Layer 3 of a small transformer language model trained on English Wikipedia (9 layers, counted from 0, width 96).
Take only the direct path to the model's output, skipping the later layers: a vector added to the residual stream pushes a token's score in proportion to its dot product with that token's output vector.

Output vectors of the tokens that the questions are about. A number n stands for (n - 500) times 0.0033.
"Professional": 391,433,420,498,370,834,342,557,401,736,374,386,462,646,571,502,586,486,512,604,790,511,772,428,561,409,570,522,735,426,771,375,557,535,423,425,198,568,552,552,291,682,548,279,462,683,353,681,549,521,602,730,350,484,600,168,561,450,511,489,489,470,673,401,503,407,534,461,660,409,599,545,299,536,660,453,416,507,403,295,650,654,375,592,634,395,458,366,587,111,436,684,652,283,362,257
"ence": 477,592,378,472,587,630,413,296,454,667,546,264,496,636,563,582,426,495,294,420,476,482,455,318,678,493,622,550,571,506,176,710,414,697,452,543,750,500,537,269,468,322,360,165,470,500,529,374,528,578,619,564,696,658,586,401,481,438,471,571,234,493,511,576,288,691,355,496,449,511,579,670,565,373,654,560,616,452,509,438,646,428,489,525,590,496,461,510,605,649,401,399,618,428,619,449
"Species": 493,567,510,839,296,572,290,642,339,502,467,364,585,497,523,689,368,503,376,458,429,237,722,475,595,332,478,517,620,476,755,551,386,556,422,510,360,552,419,626,899,497,563,592,660,614,21,760,540,497,675,789,284,686,584,291,305,492,445,497,388,388,492,303,309,321,540,596,652,655,601,371,399,639,597,393,580,693,424,608,551,204,433,631,577,387,370,525,704,377,364,289,809,497,370,375
"ication": 698,435,402,668,545,391,395,529,606,669,455,362,562,554,376,552,524,475,540,490,644,538,598,322,568,753,646,477,531,466,381,416,409,407,393,572,670,465,683,429,549,444,630,377,296,499,391,579,548,449,660,570,299,427,577,382,661,308,455,594,215,360,607,506,241,503,405,335,617,444,541,779,621,576,526,521,470,450,249,619,840,300,644,462,547,446,391,200,667,575,465,491,679,547,415,458
"ey": 552,542,410,476,535,613,346,417,555,655,471,362,406,505,702,338,584,620,585,544,741,505,573,454,630,559,395,450,463,458,342,502,664,541,488,499,323,528,505,438,548,609,392,549,311,223,477,509,535,426,557,499,536,492,517,496,559,428,641,438,449,279,563,544,466,349,319,674,435,547,535,473,533,628,484,565,521,355,568,368,585,240,576,474,565,534,491,493,480,682,656,490,599,456,465,542
"ental": 365,644,319,607,477,558,224,478,438,507,538,363,597,660,503,604,566,429,449,649,442,549,537,371,681,375,445,353,521,685,540,360,495,852,443,573,476,624,506,377,422,441,707,277,427,689,391,445,458,311,533,648,458,445,586,351,725,351,332,563,384,429,677,530,283,491,446,390,487,601,446,514,632,383,613,573,533,457,339,334,626,671,473,557,485,619,551,517,527,679,373,392,619,529,558,539
"ware": 508,598,448,559,355,596,320,502,716,593,498,268,681,269,320,649,431,507,398,288,626,470,505,461,482,438,565,460,492,495,601,502,654,472,460,713,480,582,490,431,318,639,580,487,476,360,455,542,508,457,542,644,452,502,492,428,402,419,520,172,554,582,558,508,463,655,295,726,609,469,489,598,348,361,715,598,498,498,337,587,630,191,439,582,483,564,394,282,733,529,485,616,607,488,642,609
"Personal": 461,667,637,488,387,396,279,578,446,396,386,247,600,505,620,587,307,538,698,889,415,381,679,540,558,371,710,377,535,567,443,496,483,514,447,369,231,377,575,544,611,788,447,408,417,583,457,966,638,537,517,472,218,579,671,581,744,635,488,411,396,461,555,430,351,245,620,460,565,517,423,570,285,281,580,353,375,611,582,517,459,586,425,413,611,598,306,496,722,363,562,542,476,553,384,440
"augh": 553,571,476,629,337,490,303,480,653,607,477,435,334,463,434,505,408,417,470,606,808,490,461,284,426,559,478,141,543,456,466,542,664,631,480,229,324,677,683,345,717,834,454,318,502,623,475,377,623,478,414,549,547,726,538,532,513,490,544,502,241,546,550,372,431,414,340,587,432,427,519,539,502,479,704,544,385,482,575,516,617,342,620,508,530,549,425,332,705,473,581,664,623,393,598,362
"gers": 494,624,421,799,407,594,319,620,429,551,406,339,441,619,693,293,494,447,321,532,715,420,621,590,473,497,497,517,474,383,588,617,310,595,448,528,490,659,549,542,432,406,633,539,516,632,289,241,472,340,402,522,322,278,517,642,751,486,646,453,358,474,354,326,417,478,258,470,549,467,566,458,530,566,681,480,505,494,382,728,719,367,494,525,579,497,384,438,539,631,354,504,804,497,594,659
" Label": 522,332,544,751,525,612,436,628,632,550,471,377,412,577,298,467,507,304,596,406,517,496,646,440,701,551,330,317,354,485,774,223,503,413,358,516,511,401,477,500,621,274,488,458,275,384,458,714,485,352,697,676,662,689,510,539,557,529,518,602,579,603,617,488,569,371,465,338,481,498,501,692,434,448,474,592,546,560,502,365,560,480,506,585,576,438,509,526,697,265,347,474,714,295,473,481
"ative": 630,421,237,648,626,735,304,571,387,486,582,490,717,499,393,539,622,525,339,487,576,559,620,488,689,586,376,421,512,603,624,383,530,426,451,573,526,487,361,584,665,505,397,193,346,229,499,473,500,654,349,506,491,585,590,487,613,306,425,461,115,564,511,669,274,575,313,454,356,553,582,519,630,326,502,452,571,428,412,451,554,563,632,471,602,707,564,684,641,548,382,591,432,487,514,488
"ance": 677,504,531,575,607,744,380,487,503,495,531,462,678,530,621,503,638,549,213,389,663,398,547,573,475,483,605,419,442,383,635,559,589,472,416,608,488,411,494,541,585,520,306,295,592,423,271,474,522,676,611,532,537,512,501,466,596,594,488,545,404,506,547,587,340,626,212,376,424,457,507,556,774,441,728,625,417,334,385,553,690,86,496,412,615,240,275,408,603,508,546,438,685,443,443,447

Output weights of attention head 0. The head adds the sum of these rows, row i times number i of z. A number n stands for (n - 500) times 0.003.
o0: 569,424,333,533,483,569,885,541,695,550,563,678,571,672,450,576,554,423,510,390,688,605,521,343,502,536,576,329,466,357,356,410,402,460,372,418,639,454,510,412,517,556,274,584,570,542,512,577,697,622,620,367,426,390,364,458,576,385,408,712,298,105,347,518,568,666,426,543,429,439,588,550,592,542,654,332,555,541,524,561,502,614,621,524,341,308,299,302,585,475,522,663,421,344,652,472
o1: 450,474,555,418,491,556,504,679,680,464,514,431,603,577,439,345,464,423,486,233,383,454,633,565,644,579,557,502,522,364,409,562,695,398,442,337,631,451,737,353,398,498,842,284,938,403,353,528,528,422,644,551,473,613,276,566,397,545,359,288,566,332,316,558,454,240,386,501,730,370,623,606,529,354,533,550,638,747,279,391,365,579,505,619,400,672,591,553,411,432,518,561,652,410,512,534
o2: 549,664,506,753,641,458,733,655,440,549,357,410,553,395,457,408,576,373,741,740,426,254,497,489,550,678,419,454,334,465,490,508,452,364,243,269,662,481,517,522,604,307,556,654,522,363,559,547,480,483,479,596,453,375,411,620,327,511,547,496,562,429,296,774,522,518,436,510,474,484,472,458,654,618,563,432,631,590,708,522,475,406,463,577,243,456,610,686,368,458,415,253,641,668,347,460
o3: 517,558,432,643,490,454,493,649,605,512,457,390,622,521,428,427,389,400,523,625,587,415,424,472,472,524,474,455,731,600,536,588,398,603,690,396,412,529,516,433,709,480,506,627,439,481,346,768,487,485,581,359,560,611,251,478,374,451,373,456,309,528,668,314,543,625,398,495,636,429,439,357,490,529,378,454,664,553,505,561,387,601,616,477,410,662,397,435,369,470,557,474,505,594,545,353
o4: 580,502,342,699,408,442,470,581,473,455,413,513,482,240,336,358,507,348,449,592,397,494,578,240,389,479,353,469,480,531,607,344,449,678,504,587,605,498,544,346,292,689,746,578,564,531,471,252,438,559,487,537,497,370,544,526,728,787,561,550,617,676,463,495,563,331,643,421,607,453,753,409,332,555,631,541,565,143,492,494,594,397,479,574,662,545,556,484,639,514,532,281,484,603,520,444
o5: 529,513,341,527,403,438,651,424,455,529,458,492,604,769,429,382,484,484,506,575,466,701,401,488,673,420,488,591,498,646,500,626,363,395,440,363,643,576,672,480,384,365,363,695,330,519,558,407,453,221,690,490,524,594,432,490,460,440,673,330,582,442,598,541,419,472,537,456,537,548,831,667,458,601,419,315,630,511,628,430,365,516,602,318,439,253,681,644,246,447,535,375,427,665,513,416
o6: 359,469,559,618,307,378,695,496,521,496,664,348,409,446,595,669,441,221,500,334,684,546,345,312,283,666,396,481,471,490,574,407,482,556,698,399,642,501,527,532,608,465,600,646,600,532,699,413,740,464,340,434,426,793,692,647,460,528,590,684,598,457,404,435,457,368,448,284,554,425,473,604,635,412,358,481,496,599,622,325,451,613,439,483,506,456,398,400,390,463,603,644,438,470,508,405
o7: 731,571,648,697,500,522,506,596,686,637,586,500,170,303,336,490,364,425,674,525,589,440,583,530,598,552,271,376,316,504,488,347,683,551,539,617,600,645,333,263,384,376,640,170,388,635,503,526,723,442,495,592,394,427,620,615,477,638,377,581,475,474,458,635,622,477,273,753,441,521,270,374,369,305,467,654,563,579,446,628,646,311,430,433,692,500,546,479,594,480,376,330,651,448,441,493
o8: 440,495,724,612,440,216,262,400,607,405,420,293,355,195,364,361,580,427,576,420,295,499,217,615,479,327,389,499,653,588,729,792,551,621,350,532,568,445,510,711,593,431,514,579,483,467,234,630,701,744,481,407,682,617,281,516,503,381,454,265,456,711,459,152,632,534,441,733,611,369,420,375,435,576,498,399,339,850,626,569,573,464,584,691,868,446,514,544,693,674,359,360,553,453,600,458
o9: 518,343,552,373,258,422,484,379,315,378,326,454,566,580,433,443,695,461,564,468,468,560,487,515,598,793,649,376,572,370,509,337,411,341,420,475,421,395,355,560,425,257,433,751,337,562,564,419,650,458,514,593,439,321,442,438,441,483,593,506,508,758,455,545,669,492,499,307,564,506,307,598,584,466,713,607,745,544,450,501,678,556,678,850,575,622,483,507,348,610,688,543,325,709,328,381
o10: 654,608,404,433,544,492,542,574,337,574,552,513,629,669,523,546,386,466,553,467,482,602,294,279,452,364,506,598,524,397,697,520,753,253,351,618,664,561,384,396,694,544,501,403,651,460,526,545,574,433,474,703,379,598,437,439,515,546,345,622,562,264,600,507,380,403,530,536,408,550,463,427,665,385,373,702,485,454,389,467,513,477,467,522,474,443,562,621,322,676,286,572,479,597,456,410
o11: 385,801,616,606,337,288,543,383,469,675,610,543,247,369,574,498,378,599,692,549,707,573,428,459,654,466,339,689,471,561,511,475,743,769,518,463,461,580,546,642,580,579,406,659,634,681,245,537,475,525,479,585,786,449,459,482,486,576,485,437,470,494,435,339,271,525,440,418,428,516,266,723,251,634,605,430,553,502,471,434,65,545,450,560,504,332,401,447,567,370,441,484,625,423,239,563
o12: 564,446,382,426,542,480,535,562,703,514,714,508,350,780,448,531,564,273,684,557,545,373,751,602,679,529,403,658,372,579,325,353,533,249,618,706,609,812,619,321,240,255,450,653,720,501,795,465,380,529,641,453,379,331,346,701,562,396,513,529,506,378,568,681,722,517,400,412,670,302,384,365,435,292,609,560,468,646,399,436,460,395,364,408,353,365,435,564,408,593,438,400,520,497,448,538
o13: 511,341,603,536,347,533,522,497,533,419,457,581,663,674,263,334,587,607,354,274,712,454,284,446,381,696,705,565,390,365,485,454,418,426,692,577,452,518,583,521,607,482,360,587,611,580,545,313,290,303,599,420,386,586,511,366,547,583,482,612,489,534,414,426,544,441,434,590,593,469,598,626,571,544,538,605,464,398,501,396,410,616,666,614,491,379,539,627,564,461,527,306,746,418,504,520
o14: 488,615,485,235,473,461,351,383,554,707,382,566,488,680,400,620,483,213,269,627,738,540,563,340,653,410,224,360,503,609,338,609,551,403,308,557,570,449,490,549,703,664,465,566,551,458,466,342,577,453,665,430,410,689,604,378,471,356,677,592,520,431,581,446,298,521,312,308,474,475,689,674,631,644,540,544,463,666,424,514,850,455,522,451,439,476,551,288,554,481,365,546,449,520,620,492
o15: 510,529,602,258,675,479,522,556,343,445,402,487,543,412,254,455,480,603,680,598,630,662,552,496,415,296,441,358,595,761,462,508,620,578,390,282,462,524,538,513,611,485,456,413,521,550,580,374,597,737,443,482,580,608,496,309,304,465,601,535,580,642,473,653,511,491,457,585,529,596,765,542,405,546,541,512,513,684,642,446,358,285,360,606,497,218,561,336,300,439,444,344,328,581,720,517
o16: 484,458,647,348,579,605,388,464,548,681,407,534,429,695,658,355,306,670,383,472,590,550,650,742,722,334,584,630,519,367,395,552,601,572,591,329,698,536,748,412,480,461,298,598,512,560,447,280,520,521,616,525,496,665,506,560,328,414,506,674,392,333,456,575,266,571,330,400,562,525,526,327,364,329,401,539,413,365,432,686,680,656,402,427,386,577,553,231,520,571,614,458,366,430,634,451
o17: 404,625,329,633,674,196,329,575,486,480,646,623,610,440,369,560,429,594,666,566,559,426,605,726,638,437,368,505,668,571,683,316,507,384,496,473,386,611,604,560,448,280,496,391,675,715,542,347,575,480,516,727,499,686,427,510,525,396,528,598,609,533,452,446,475,451,317,324,521,576,472,465,451,364,606,706,348,262,493,563,498,424,762,531,431,417,296,423,445,516,341,288,590,529,703,327
o18: 596,519,443,201,230,645,610,354,289,501,441,281,680,615,473,573,644,433,506,507,529,473,574,446,724,627,635,577,381,820,121,431,468,411,632,265,499,554,364,481,446,531,301,869,393,359,587,648,546,400,758,468,584,505,443,532,301,481,528,115,487,659,323,298,463,313,339,527,455,720,468,786,627,507,567,607,583,337,385,295,859,464,357,589,401,456,339,823,544,445,635,692,502,451,718,619
o19: 767,434,696,605,639,344,480,516,371,527,515,381,447,629,579,538,451,379,508,252,514,643,597,603,445,522,387,530,510,449,593,557,510,452,479,476,457,677,484,570,352,516,517,630,615,481,733,194,417,571,421,387,678,384,371,485,438,569,512,675,516,443,407,398,433,577,413,448,593,503,557,496,587,490,637,431,222,443,455,597,599,516,539,254,500,402,784,683,289,448,449,350,379,592,603,472
o20: 709,451,521,555,603,779,26,551,515,472,615,375,304,378,587,604,553,329,479,534,587,468,561,542,458,465,514,812,288,548,311,520,331,538,481,271,626,691,459,665,459,764,508,332,648,392,606,272,331,533,512,522,521,430,683,467,587,484,682,467,409,429,623,596,421,346,641,557,455,327,486,437,394,545,348,469,408,316,213,587,592,730,503,446,361,524,563,662,672,607,606,458,449,361,567,617
o21: 394,483,279,653,402,473,664,590,456,474,466,515,463,407,531,557,393,522,542,510,623,527,546,382,584,524,615,491,365,635,694,702,506,540,616,590,559,428,117,526,527,564,584,362,394,597,308,772,356,351,634,506,424,687,472,630,362,364,517,333,359,399,336,533,500,527,532,458,462,524,466,717,313,535,626,370,449,451,382,745,550,775,572,468,498,562,306,476,499,590,574,515,553,409,336,548
o22: 478,518,414,522,481,464,454,452,433,374,443,439,506,465,636,669,420,406,497,587,347,679,453,418,323,575,617,414,735,416,424,593,607,687,516,346,592,308,572,266,255,567,443,451,630,355,718,752,551,569,635,469,614,481,587,623,390,406,500,326,403,636,328,591,748,447,672,709,445,501,343,591,639,387,415,455,531,445,492,603,411,445,509,432,534,664,551,423,319,432,582,338,510,440,600,540
o23: 291,491,440,353,439,533,379,708,534,632,476,405,652,619,445,588,602,701,443,331,731,356,500,384,683,493,505,490,450,393,466,427,485,679,491,404,531,600,399,493,287,712,484,427,453,672,650,659,480,482,451,492,712,509,433,430,512,548,574,418,534,532,677,445,299,322,444,184,370,383,546,308,221,516,752,529,361,597,469,445,385,514,296,685,440,502,755,493,457,677,447,580,591,537,721,591
o24: 566,500,491,391,576,417,414,676,403,603,893,534,406,653,446,492,396,403,685,337,609,283,343,569,497,411,691,630,587,532,652,207,588,433,344,482,442,344,655,753,370,443,574,281,483,532,594,770,651,378,541,600,674,541,844,384,499,671,343,500,537,449,497,375,545,513,661,587,481,400,370,638,322,452,620,727,250,472,329,397,408,371,536,398,531,518,375,660,482,318,548,398,509,574,513,276
o25: 332,671,369,425,425,500,601,580,523,561,382,329,552,592,393,460,731,657,788,383,532,421,448,538,516,730,387,153,385,498,605,471,516,542,418,493,531,563,526,653,402,475,689,524,439,594,629,534,669,395,468,479,352,492,725,426,870,562,552,541,759,496,445,324,392,512,455,441,562,471,424,567,301,531,492,456,375,436,566,388,562,648,590,245,279,444,455,417,625,436,507,488,492,440,506,456
o26: 461,621,522,428,94,532,721,502,683,421,517,615,583,551,416,438,492,640,661,527,560,610,459,257,435,382,578,453,322,581,313,338,443,365,648,477,399,550,554,396,650,439,522,463,395,593,681,576,316,481,370,327,481,485,552,286,601,446,693,358,545,307,513,515,583,416,536,358,419,770,527,613,171,525,473,496,504,426,576,518,807,413,587,502,494,450,568,616,549,612,958,560,313,536,560,354
o27: 505,418,259,552,335,630,611,368,374,381,359,513,645,382,695,595,459,835,280,563,429,369,195,389,354,568,256,499,518,277,624,546,461,545,370,607,444,691,430,562,503,529,587,270,334,461,482,644,632,601,282,412,471,550,473,416,603,401,575,693,378,536,588,624,470,387,615,562,603,599,691,678,406,514,550,465,480,411,432,586,561,500,596,725,579,664,371,434,542,747,573,317,529,530,471,459
o28: 609,591,400,853,710,745,483,607,268,388,632,477,280,529,583,559,467,490,708,519,510,595,423,553,596,374,288,474,337,355,234,601,596,577,511,509,543,604,699,511,464,432,385,408,678,435,583,161,380,530,312,667,737,615,148,465,366,484,566,734,391,429,353,475,287,470,373,718,274,501,737,280,546,455,388,845,332,377,511,480,619,428,315,857,650,657,605,370,176,574,703,453,606,381,558,490
o29: 476,586,459,387,550,674,581,609,521,488,534,469,610,425,594,383,551,644,621,568,405,612,431,166,257,623,341,359,729,409,420,650,572,409,475,584,541,329,615,436,475,588,457,452,580,309,712,675,394,497,657,316,563,484,737,608,539,626,675,234,586,571,554,479,459,256,540,327,486,553,310,712,640,637,398,438,238,597,660,361,525,294,446,473,239,624,591,573,491,456,473,301,296,592,593,594
o30: 459,776,324,738,562,553,363,459,431,381,429,402,414,599,457,493,287,195,586,649,606,364,670,392,433,552,384,579,524,580,544,480,565,416,335,287,578,550,419,518,306,508,573,548,617,549,386,789,736,667,601,388,470,481,254,449,496,771,379,358,269,568,557,466,741,630,350,408,331,832,494,446,588,535,526,492,624,667,483,418,426,573,583,636,502,510,586,587,490,279,453,556,495,385,451,470
o31: 342,517,568,480,332,703,757,630,343,632,398,579,643,612,627,574,454,591,675,320,582,619,399,508,494,566,575,444,648,589,545,326,598,426,517,421,475,434,617,426,696,619,548,567,309,512,517,756,526,365,640,519,456,597,621,415,646,425,569,308,376,210,575,591,429,451,144,485,630,389,507,545,510,406,485,421,397,427,877,535,501,348,507,307,507,201,412,466,459,367,566,508,419,492,619,295

Each question shows a token from some text and the vector z that the head gathered there. A number n stands for (n - 500) times 0.011.

"Le": 575,563,569,423,389,397,192,501,455,529,289,575,512,640,675,198,237,674,593,253,626,554,573,588,340,160,518,562,616,644,262,813
Which two tokens does it push up most, strongest first? "ey", "ance"

"er": 578,568,491,387,522,311,301,598,575,665,307,519,617,540,804,228,224,797,440,231,542,446,517,781,342,315,439,569,645,577,434,688
Pushed up most: "ware"

"s": 755,719,546,354,366,292,232,308,581,499,305,587,472,361,728,297,71,402,440,261,562,561,866,881,424,409,312,564,442,924,512,982
Pushed up most: "Personal"

" to": 612,666,517,378,628,333,377,595,592,574,267,576,593,605,688,203,267,660,470,275,648,522,508,727,338,380,477,553,687,502,510,672
Which two tokens does it push up most, strongest first? "gers", "ware"

"st": 498,574,441,389,481,305,404,605,598,638,273,581,625,656,792,190,196,723,555,336,652,446,514,726,417,311,518,482,679,646,401,772
Which two tokens does it push up most, strongest first? "ware", "augh"

" require": 637,614,510,383,710,372,298,487,469,436,300,523,510,599,611,235,225,630,375,273,607,446,411,727,483,461,418,560,540,428,423,734
Which two tokens does it push up most, strongest first? "Professional", "gers"

" under": 539,604,574,378,590,329,288,644,592,593,354,525,605,570,697,186,242,782,351,314,570,456,458,762,372,359,310,628,701,565,381,730
Pushed up most: "gers"

"'": 629,626,493,388,487,284,303,509,574,571,298,528,558,545,732,180,242,653,423,270,612,489,636,787,330,345,383,624,657,671,378,766
Which two tokens does it push up most, strongest first? "ware", "ance"

" la": 531,623,638,357,605,375,394,622,487,663,302,502,633,588,695,184,191,675,487,322,555,444,409,694,388,328,523,445,762,505,521,706
Which two tokens does it push up most, strongest first? "gers", " Label"

" with": 577,634,490,360,604,325,391,599,546,586,299,565,594,577,706,183,276,693,484,283,632,482,460,768,367,401,497,590,708,491,480,709
Pushed up most: "gers"